Layer 8 of a small transformer language model trained on English Wikipedia (12 layers, counted from 0, width 64). Numbers have three digits each and are written without spaces.
A neuron adds its activation times its output weights to the MLP's output. To switch it off is to set its activation to zero at one token and run the rest of the model.
A neuron's activation on a vector x is GELU(gate . x) times (in . x), where the dot is the dot product.

Input weights of the MLP neurons that the questions are about. A number n stands for (n - 500) times 0.002.
n4 gate: 537547406511554269534404813499587539528559364476583851723512240508495561572436452573321329573279707543515407540741350613485506609637384485635428438562470382268611587617303761394470358386582649
n29 gate: 566550239436292494802628396663330373245620476363478405574376449350810548444155694513407415589448593557579271425460498331409474403479709420623532238456738390688508635814530738516485334445570349
n44 gate: 544556521662473584437457635460489686396486583688439336499386327503501849534638422458608243592388540468531523439177448812364636527389577469609537423391633652220663519600623683713614464571475313
n69 gate: 281429576658555491196549765498554403498390294354899315280434604358565582288757762353381402227341398412525290652455497418296382521324455307587421542584468465514445394537336659662263775347512485
n76 gate: 405389321384560470297687659461443594554449615518527442755761437746404636583643288490409627298531433527310610395532754279417618184588577653675472363536582597495758587741367754420706543433500668
n95 gate: 689585455476337387705373766541577593455429313370418317542821436708557700531430444540612431548637541507533482445418466620394529593446498562427760397498612547560416475489393477516555333446448567
n106 gate: 570486459380526438506399665482709503698681443502238685446428419365607653825483356400374371440584513704701394336345393440364493512567438600705596501418621698267572560443338512520443607372318364
n124 gate: 512654412539500575488457336568444428681394618293399226405524555503440548506520374499531622402697614415250412527466468530540658547553426628511375240574527464744401659529398460541461458551427612
n142 gate: 455310472701643608402550422595411537408378597501414490372781677581548439347370522350522309448297418538359571627379543616678574620501703514756502353527638509653538304593250483480528446559785653
n155 gate: 415734418647463098615818565644503466489458697432617451844659691398329661151550561503543518314409640690174599563625484519336264616468749380481329500755372529416371444476432526479353570516469672
n158 gate: 498409225344380462620527570517302427585557621589313574495791706514404509272460078448328717292572658265410493597439587575329674332228593373587286721717382464425767342394632686289589412642435655
n161 gate: 465601529512340361451588312414582638457447600703605555281370454483766654463396516270604499375638569616434500368572483338310319328609527516503200376600464499529441645721742379312325437149498390
n164 gate: 405582599483650484551616464555229558414618615308477418507426371568556385470583609823750384689538616725629842341523402505345358392636443498302143420793775484192579503499496466534892364792570607
n171 gate: 374419615665361647425589656384479614547637332396372391324509538456311370204493588631527185565487541753496347794435454679430500692447313543241491337519697423466448536267646387523677571742407507
n190 gate: 520493457496372492298303580437531403634730440509443502353536561292479610462451567424433444488651426361468643510497643755529454510454532637462473470306334389501441722282574501612254429478357689
n191 gate: 478802569650505536615663564413359443280373441392582491573480470349545566740574598484286541614345558600679392800295552317552486602650348089447471251504597495293394459583626181285530610580693477
n4 in: 536624697417499330552392197389444490328578364530423294749659454666828694603252607338667701564630403471488703518684639606384675531449627768540326529860185536635373594582499517585616407571458356
n29 in: 040478330480421647411499178957629720636554406296667634538473603256423603326533586619571725370397643381548497562449333617379242539568408604621592464551546497252735488679419643287713339434345503
n44 in: 648515776336450559461476548267793591400606604473191366499532515710592374399538366438435460527362561636615391697397429618351569838372246563455651470496539517560730378409479541820471529424291535
n69 in: 700619249449333671363545472444426536408538776549572183556449593668587818362414495578702296404291971435515590667526810558379609483361479682497284253491521314505466625418551612496570455627521476
n76 in: 591461651445493599532388870451638544494533673512645573844479283640574747437736641367460544601230508560198600339591322525300572347564569455606375503414381516629423506451536610565672709525494513
n95 in: 540377604513375647439563451564231696586493289585366421443439523535490322595553408722561554434691477398592669700577634501569413460606547787465493380761405556529652679479555581555571444417539173
n106 in: 602577534555579662561677401451566367236407459635423379845747309354422332312647536536539444174742559461482605500384655430477458298610391437348498419548453384549545364486439474370328474400512352
n124 in: 347336470454408474573520609490512480357406495622533417620405575468539667703562547559436620466582267617623505367433484362470330397502679491765584599539406610406568200427635501548359685368390495
n142 in: 424365528378364286342415326643502399505552683425444672615530619560371333443542594287473286500402401495532608683498519322583599581552686615767687365561477411584517406627743610645500397563907384
n155 in: 567659639578400488457651487744436521513262473112518336632410200448688312351176441579526473920602384452187638481477636438384368677313424214584314310674276329502289783650590727466543409394417762
n158 in: 433505285460764438683465453561467474569552359620299463445709474753290301613440362529545286229426599462246362784635610744456709525698560657738606672405423453374357510323776556492394513526475710
n161 in: 509318367558541554265458343632497399350648587296382442268569266382602583513564784420407453713514456642696523336637326646602498465507774527595614531586196640577404407493701754696591497689512692
n164 in: 513464425451632468459468509684616532795417488559889467376720511491792718700247438712316408395131463391447463434552468614788781709216412448767323734663632858683396656489423319633385697697258136
n171 in: 384596486488712529416669422543143616394366462528285367726318571688515251446411400558505500587364507262476374352261549357633549329236246520534639799371521373168631744560451784328696646604423449
n190 in: 570444748538487370536483580521590511496365686661554498546514640353629612621319464457541612208575461394579384345483695485763436544406523361581504572600318181740597777597548585741649783664534683
n191 in: 588576457173373714654582318773591511316260205337636472368282592410485635455498446391045484745587494427374502577353342471274435668493739439528774531707696349656384284450640405456676569413514570

Output weights of the MLP neurons that the questions are about. A number n stands for (n - 500) times 0.00046.
n4: 501674470518578462640426765297842567426514400402433495481388459596454838370441446603237173334616517629358490460340438537305594228384290615457472680619480376687567744715526437683603421722504371
n29: 679532424627313295595684492351585812261549404538397560643331616401626390577434523562593303399421627492399873748537557216519410276335301568357620364576195549599216471749378412274487366733701468
n44: 511693242463441592386538624699660343678687630484664486644701512566592257485497668725460373625613422383224381452429405317747586503708597569496633650279285403642541310333520678471130485733512740
n69: 523474533362430606606548465810504568239357422471493157400458195457487670401429503547586490523543477551613267480674463512123442530612596408547477434219246564440457347707465239449603309473533688
n76: 817427791474444471386532421472396556465454660531395462255685310508766404575637362627434529754595545325739785511483652793347359742637451435699366599407618494517701759338678660581618494481413399
n95: 526586318686670504508426592510771359448438503661662518512446461372245464243325601276500553462425422790366753537533337442508636414433528408528506453534490477347446407321537342576481453439549733
n106: 550591474469626569481534686869507464571498601549922497299675497411436296391533461232689468483443336495602369314400437633410338510623464600534811273442773556391587547441710504417740490378556527
n124: 527594509484396592574304416612531358602628389396399517621630482430433530463567481349630547572584569544191269369340460246623630553528302733452515368615331313651581568430401683533591800681663381
n142: 575366908546384531423499728520649604368507437500608275503404402583505607436576412559317320436362529522657560399509542636343468362414437684540610456372255748520731342310623292481813443585342597
n155: 511622474531528360618772470627623381268497426474515454659508896449451611637685865585168536431602535768187336484521302240737547428468462512614522321481280427321549544728623353510580346697437356
n158: 623662584634282585643476569325520452537462383377547589681318321364335675511440494663210684482353569583403668431323569460454845170484308406265477417569455561562380562409615598382670306358696513
n161: 375578539556445671621627561583309294486631613462524509613454551621501631607457413274546334471601441438393730760448357581543533326635320519486706236385808575647351382464464730385481461709722311
n164: 254873315379347753839448635744630625629240497612673398488797400656252447439639406486445528367419483519457322554617206316347269443564426729293684356596599781635536063396354492459490297649441336
n171: 603531485443301561546335743443509510550518456442553667503759415241561428658620626713498408441613397637361316302605455590428563398419398459365804501067707496425519507792379591447475620429296643
n190: 448742327288560772613357478503175446705655372533532524346463415674511413348615492658637426660353456502432694526492348361028603469942372270610477390411518921524326056375268539368309415349594277
n191: 755472573579385215571400546778397386599484463505652572486625524655490655566568595464379506458288299512833665468428446376253477492734530294373430629621365405447383449720626454385590690563601432

Each question names a token from some text and the token that comes next. It shows the vector x that enters the MLP there. A number n stands for (n - 500) times 0.013.

Then comes g, the gradient of the next token's log-probability with respect to the MLP's output, scaled to length 1. A neuron's effect is roughly proportional to its activation times (output weights . g). A number n stands for (n - 500) times 0.00093.

"Ch", then "ang"
x: 630515462346336590365522540642479444347468722571552647511492202480570561433544468474447584417355518596472797399548564494252554313509461378399513414271603580747553716387343464508316466339440528
g: 677590501646678407397527372511410494472451552362701521533406737797429410422601320271317415703566134788622424372635486378488677394573245397299430514440318401470316519372595406433537526608563451
Which neuron, switched off, lowers the next token's probability most? n106

"or", then "ary"
x: 433457924504520360303498423403440570276563529666325321462438643477405554552400510589434444329331583419563619493585486666593597626296693400371538577641515518525457645623529322685504562542461546
g: 564508821604643705422394571319487658578669384359496573472321678471601505171590588325280344666307536471451591176354392760505514525658554411385560518542388481463545450571597400195639415545576600
Which neuron, switched off, lowers the next token's probability most? n190

" also", then " p"
x: 339373350271290343410587502467468626531762512593304512373652386524424469290490605398696462519564601482513587221363510572412531622446477394397578403504284337510521670400614453608466379445689606
g: 670615307358493654732588497500343184625467620458616753542529621314499743524595617509282210682387562645612475430474477484638433563329676454553264390422459612365484647456650682444470495404527203
Which neuron, switched off, lowers the next token's probability most? n161

"ster", then "s"
x: 449535621512393298400469522485654533361578522382364404291305455625600553362469517574561401332410361400473465416331646658657531587388816652393453561414386527659553635663615398632382265561483588
g: 372345782534325313343557592591448323552729315573559495477603554699571594534325476406516499394299603653464602744724524327689585629495727390772558468506699636575480434456397626293657517779530532
Which neuron, switched off, lowers the next token's probability most? n161

" though", then " later"
x: 453419427548325380447446643589211479597539658461374543620402404463267505291383730446508300475418660592518540601280422393603569492553473340314663504485479611435465717422490409587369327544655425
g: 460525494632472505516413387503508582327766557600596392425618495662455237378857597407364561534420557823838493522357540657485504672689434229373671648466782457673503547435531325370421414489539571
Which neuron, switched off, raises the next token's probability most? n191

" first", then " film"
x: 490374523292392260427460487597503663306659579324315633354438613477553560403465439623582388445483531610528696510261469610387548516427562474317808504417217615579537587360584442486458369502612455
g: 492549559548540608365479471712542485339509584691468545569512466438155355288693475369540118462620571337606689473537609409526716605434427410462429596325510315397687423709518706298714363218471542
Which neuron, switched off, lowers the next token's probability most? n95

" Con", then "tra"
x: 538570529321401498318336640472355388678686538324465552233566433877544541654435540607292650523630599370704563455445562473350352530604450389564549571317386569609546500569290425431449465463547475
g: 400496429464691810593466577311514417243552183449659383373546292614389436511314356422413407485294827489602392479531592396612653309611499651542514468348467327432399738397609582644414565393761483
Which neuron, switched off, lowers the next token's probability most? n95

" out", then ":"
x: 407377517399339490317442592655375452556468681354554544420444475615532548666304520544460448405586481479529456499248483547326547712388806446648800502626402406394554773471532355538426462656630639
g: 527461505694690634424791671505306633344276563552468574448576252610449576456517614596545738704340532472148559353309676358515432635368399553490336462441308738315419563596435560297461414509339441
Which two neurons, each switched off alone, lower its probability most, in order? n190, n106

" Man", then "."
x: 545574471327413319343365459541399498615739685374446559440509387774524298507438384391445476459680455468352648401251498600642648513650614304434429454312395370659521632620389435553605371379522495
g: 415478531442420725522342602326522543417496488434570412304356704334435522577604461711438443555504489485396601584190663628533641687474504542370620264612415387677632545217858595702520292462626231
Which neuron, switched off, lowers the next token's probability most? n142

"g", then "ed"
x: 415461628360553460423437479500401552321478445594504258420491660457491389631346524587466275351444346492435513413453537467287142428750637422490507476492520592842412623661416500415402374482469422
g: 558375658387582489357463579527627495528728426505361475444648454551356189242487516562556440554489625906384546640778592451759589642563425599624334498806559680475346672434506557608376523448551736
Which neuron, switched off, lowers the next token's probability most? n161

"ay", then " P"
x: 544428533371422616417548322617324563390570527689396318328604427681582543492402342208394407301546402504402541508392559675512333654405563264519665388461270355481544548416526366471490390575560539
g: 554693408542587344664505386458636424612672508296652381537489603382419540683479471670525422515557509353506360387354651665566454485447136499402525605249516569260776459347692827407473322238453413
Which two neurons, each switched off alone, lower its probability most, in order? n158, n44

"th", then "ough"
x: 395511525397481555486435400493480495444504437486504401310389442450506812442476676393493449622276435597573689350307389640298460646668540360402598526601628608602280477471598509423228436701685410
g: 496631499494464385523630473639226446644424446438538486571324337602397435535630553424551515677521605562452453464782604268415365351657375578300379590531749164245367411566753444540371705591484189
Which two neurons, each switched off alone, lower its probability most, in order? n191, n161

"b", then " "
x: 503532474479364449414474735598499544514594587666621298312097506635488545685183413531533642388517529405377690427647510581284519466428548616621496501508668643487509543491559494542628366284586578
g: 503600520493516635254523477393445412493595366649346417363446612184468587243587616574358419552499614534895414682229419426657629589413411544315540250398395555723356640261526428542549287504426573
Which neuron, switched off, lowers the next token's probability most? n106

" the", then " Sp"
x: 453535651506450189522511441543309517452550591364430691352547539444480599434425632803575297309467626317459657442324495509378606459414412379432733610444403576506515654420493478658380341566632416
g: 713702538565369306422523569529641638659446440533657345789517239561461595568581442523637462340684436444376449324370755507393390436486392709899478577368405575400438436615592770497503425510385243
Which neuron, switched off, lowers the next token's probability most? n164

" that", then " it"
x: 525409528543389298510453647523257478547414616393304633552396506459433567372398624649535245497447719454417664546226447505442580497441516340345749466524361570396538697409548428661385345471683466
g: 384452358474506421486594483558571305719311704452296424554332555625417427437135536414642320437654470665474504583472747448726300536494602383573661303671480736547484392566692485499548718352231350
Which neuron, switched off, lowers the next token's probability most? n4

"ant", then "/"
x: 631350654368624403325457372498394567445673675648379477436758468602472555528351396647480270282501502409526483572194513598462492682512484500417652501505469493691594654477594389648429270632550371
g: 472511669225643408560567414451494673378407484505659566315667383739448358591462777577318711725402208632226679522485602364716639522566614538449402498663694463435465526327693414553399450496566324
Which two neurons, each switched off alone, lower its probability most, in order? n44, n95

" un", then "it"
x: 525586560423315352404281557566394451606490459488616656313408330472460530397571559550357441352493583451535732482306548514352525559566402371495734515577278646549523675538370510530393773652732613
g: 641260699481581224295474387438600502648423883543348435489355270499463376680526413504550460541602491428469528174406514500581373331631323377764436394661577634841489407533389451533489540428439394
Which neuron, switched off, lowers the next token's probability most? n69

" of", then " Ra"
x: 640515489422512380288393616605390482707632502358376448301526523552471513620413506643576367429553476329491445273286458676345613718502480386581493533302388425340541664614500481739423308491664494
g: 429581246528606538565502224447571387608674385602590448498559199246253459457555595598417549600372473349464465569443582604371516169258466460746708375492482200469456402469447530463387598342388784
Which neuron, switched off, raises the next token's probability most? n106

"f", then "o"
x: 488465489342441294534243428634365646489409696611509467516591010477609700383596592609440568548494642618477618524593531445505633572501526597445585613515404535501577590333331564544400637383660521
g: 517658654461550458234648523601583720517519352467483575551557597590510549187305542524409624542639342539354574679524538410464604676561542539388262518432632449348735387580455175613359491636607057
Which neuron, switched off, lowers the next token's probability most? n4

"th", then "er"
x: 387493562445463318524366624678539684439479688411530299475331519466480625365541707411351379411428308612416506450550416544476677567320757463467680434525617386569538641537457605496406227760359460
g: 612358300617520542514429287832490568311594611405497449646586719411538652569628637669528526661706611662569517277534432598245595486576508675579675561761483574368735641675335301396523675519361483
Which neuron, switched off, lowers the next token's probability most? n155

"\n", then "-"
x: 487518498415560343462373641551324590376441575426417655366414403558337390442469702705592476319429614353464587423293565521499594360485330330513754513457295562464594789410570472693344578658527477
g: 626481394107591563300337347669453379380703678626348396383483694613429788448555259342583521433447670390516335425587669500606678575487383496641479655563300424573727496522340365436693550536495356
Which neuron, switched off, raises the next token's probability most? n171

"p", then "ain"
x: 475407604352465454514440458527614565519382667581561449319361196486699591562387401416389512265365532594584770439501527359412427356613481440513640422503472623452515517408337558360293456348705215
g: 476275661517592645609600440538542499586714694837465425613690408476467348436357438294384198695492554349513417345622476731251573475500365523632555617660605334373339526430332508641596662482302323
Which neuron, switched off, lowers the next token's probability most? n106

" Mi", then "d"
x: 487465438297333409441343726567351456449652616390476777506436334564354600634573513545354568402350578495400820512582557359499663388588389387441578581537586386625679590511279372459482392340536513
g: 658563605581622507226504795402477704437545583320365689621447247575549328709513440473604610637416551552422390426764451527377651496547522480452242374571528728444220839690613418538508468538631583
Which neuron, switched off, lowers the next token's probability most? n76

" by", then ","
x: 427488542319490491459479595516279435535566516333408631370482461403464521331490534735503300316484644473416599481164571439302744542458486395437641513507423565445548766485561415638260410626592384
g: 425703349351570509345651627487439456219472284426467408429692415691257494381510525530451528613361286581562574775335492427516382756582739561564546212599541452687472520591212425381435557413424245
Which two neurons, each switched off alone, lower its probability most, in order? n164, n69

"ook", then " in"
x: 513442534424511601346474505605357473470563477570364377219702521616420496325386388618568346347365466473576477461356547717331544757462651458456541329600510674487377687444551263609340345531530580
g: 336647339610450636534448620318290481272321779521512455611420316386365580543503229614489586646818585399589340525065357436301553565463509597331439585476338517482577504594681444488531436350594450
Which two neurons, each switched off alone, lower its probability most, in order? n158, n171

" a", then "va"
x: 501488721495454256496487452573285482394597573402465756394491595497500516460499703861540368303504597480592615397371532469346601493496447376431755543438439467467559600365545579681394363641686441
g: 627500511518563390683327530551333611528523461537655566618497576594430410609513510603506700550527589581661552587885413518582387486577729314589717534610346312615349439663118462484408750513119486
Which two neurons, each switched off alone, lower its probability most, in order? n171, n190

" of", then "fer"
x: 609387437534497373243498704584576460560582577387415377420521583499432634676345548488523418495639406452518502276316504711587536686509423421544452591326437290338508686656479433666513213543686521
g: 615450670572455559463474681575389423490671508539312476677591491553612530689639338524565668640565703669451498454751585562456162455691644606520301527576398540595459728616024500639587685533362440
Which neuron, switched off, lowers the next token's probability most? n106

" a", then " comp"
x: 414497584614518347443345453650552277494722502450585578511471672577595604390511632706537640532570283503707660289456505590625603592487610463519613434403513323475454534399529671605382161590622486
g: 359522451643499573344725444437507380289427281443639476393691639533508519404499713439675328439612768801508379613189614593540552533617523784500569430422507538627566392710728503823491477644515414
Which neuron, switched off, raises the next token's probability most? n190

" to", then " support"
x: 474580502414410436335537520570354385702522591404590683394469494623584588369577536645556343418597644445391465457290430482243620643515385392426528458404205448383529703484579443663263329570736408
g: 473415627488376281518720550417508475383596261159560723456704423606633469449874506409783537421569737652576332499630453558369379598738339467423432425522537460626488302562436513578599495742363524
Which two neurons, each switched off alone, lower its probability most, in order? n69, n155

"mu", then "st"
x: 417615410300246408383383468527480413594586542652571630464346323481657451497506346471515565311299621651543582503477439403392514502699397369328657480567565604683607505355328419503562644272590763
g: 629303252616698591257516538438724426491730623308361482580468767560398357452465523743621514568331419562299365569570494487210458638381708329495726400505462560459686433663674511636533636494642630
Which neuron, switched off, lowers the next token's probability most? n161

":", then " very"
x: 561488586447513396469464628492314455643439477441357645341453439438471386410409537791495385335416565357456534280065557571393661508496428409363665461487409539524524721439577458727331517546585491
g: 528382547529352349366444354444380401528584439328707565367351630608589659473752320527529264685561481757803416693457471275481385676530367615341598480623635228582428312304597554661435420339537572
Which neuron, switched off, raises the next token's probability most? n171

".", then " In"
x: 534593602500444383493466652502241547473446578349442663339449417483389412412422746837593378347386588385487601435226547540357602484412372399457719488437346537446550688382546494632356524651559411
g: 326710540506466529299585518356463664596385720445423364534687263535498610580402382572629335333777627371581359280566426602541644506403154325544529467269429676459383458431422495464722507582700754
Which two neurons, each switched off alone, lower its probability most, in order? n171, n191

",", then " Li"
x: 550523408448442382455369709509309485660517571464431592272373454380452517548392548661535388474522570368527630312019486606422581455527459377328677463403466512401536690499615454598332420554634504
g: 854521283760516356684678542552611505683570604487418432742557522578501551665285754512355612165472439311222519445685653457452639417425484513552545523341334573417376391527410414319560537595369553
Which neuron, switched off, raises the next token's probability most? n44

"b", then "and"
x: 503452694609545495307295591648531294566358590547450326380347500501507553424429500588671258149437496517360551504535387181407611357704479610432594498578485418649477601513571435514399425452520344
g: 389466576485735206360555531677449371571435643467412368296441442592318358673598429468454548498639270685387427616579514495653373246694412327155567644652483591525494459415446379423400810268612512
Which neuron, switched off, raises the next token's probability most? n69

"s", then " mo"
x: 583290491389452514407551413425336473496532335424374389383391410698554519554474467631510277511542601405461581342317566654477383731570753316443559410590368351476453746438589357649352459578749502
g: 639511274842617613485480603502376544475452580535767648550581437490727654517680688561602276329490435443718430639767685415319501494737464596476659444373380401644345531508594509770648589367431359
Which neuron, switched off, raises the next token's probability most? n29

"ra", then "cy"
x: 394543747500609439502310421408433437500321458552353407420549559350461404565554475706502415370502620424709260573601655620687342608572585414516423391624593585753551751597478514372496428255370596
g: 469615467291416817576580467401535738554415491419312611438510500224361558453554463787498603310441471236145488261412644482708506473342531351632606594689509523440408462661580611442484520424390771
Which neuron, switched off, lowers the next token's probability most? n191

"row", then "n"
x: 403482673396406463374538604692268523378491620491371409528418563242604586430394493466473701430293329777466561446504457340549400606301695366583429338532463633481524683420481282634488467512489622
g: 351438602729415312578548259394458360508490446316635294755568634286579510749738427561351677436744537532598636441331349544509643492571309535592613518520523658396560585710804546587489650308380563
Which neuron, switched off, lowers the next token's probability most? n155

" in", then "tro"
x: 578491541462369336301324709522352421518558580367488767289263515541567611563392540636494402371529761456570514356336487513320706530406459341516641581418379666481505574529414451636443477559703474
g: 456480283487640591799502502400520339600601142431745644491519230568580388379439509295451431414640734592748449309465420467468417512591458643653460646388696316493661464525302659680442639677571464
Which neuron, switched off, raises the next token's probability most? n106

"s", then " by"
x: 494420496381420443469413541427295443556605435361453569376473244710544499458446427654528282452530591395484587504170515580399612641529638469352673327519373507587546739524594326619286458568737427
g: 360474502410608549272342225345478469392466541454342556353383511382410499267494490397447555387523479523282507478319602348441553554392655507471391647605658525270532395785736768114382519568315294
Which neuron, switched off, raises the next token's probability most? n44

",", then " he"
x: 533534479472439378397416599468256476536463583432369630328369415446399524435504587758512314420443667394468620406047552520358560503452452347335665483512429499496557694428643395637307494557580494
g: 450489460662473513655574540579477354623490635348480512474478459494110624510358558383254400661686561726511457661470257458658637775342386185323587453240422410541601351575264633475504469325506493
Which neuron, switched off, raises the next token's probability most? n164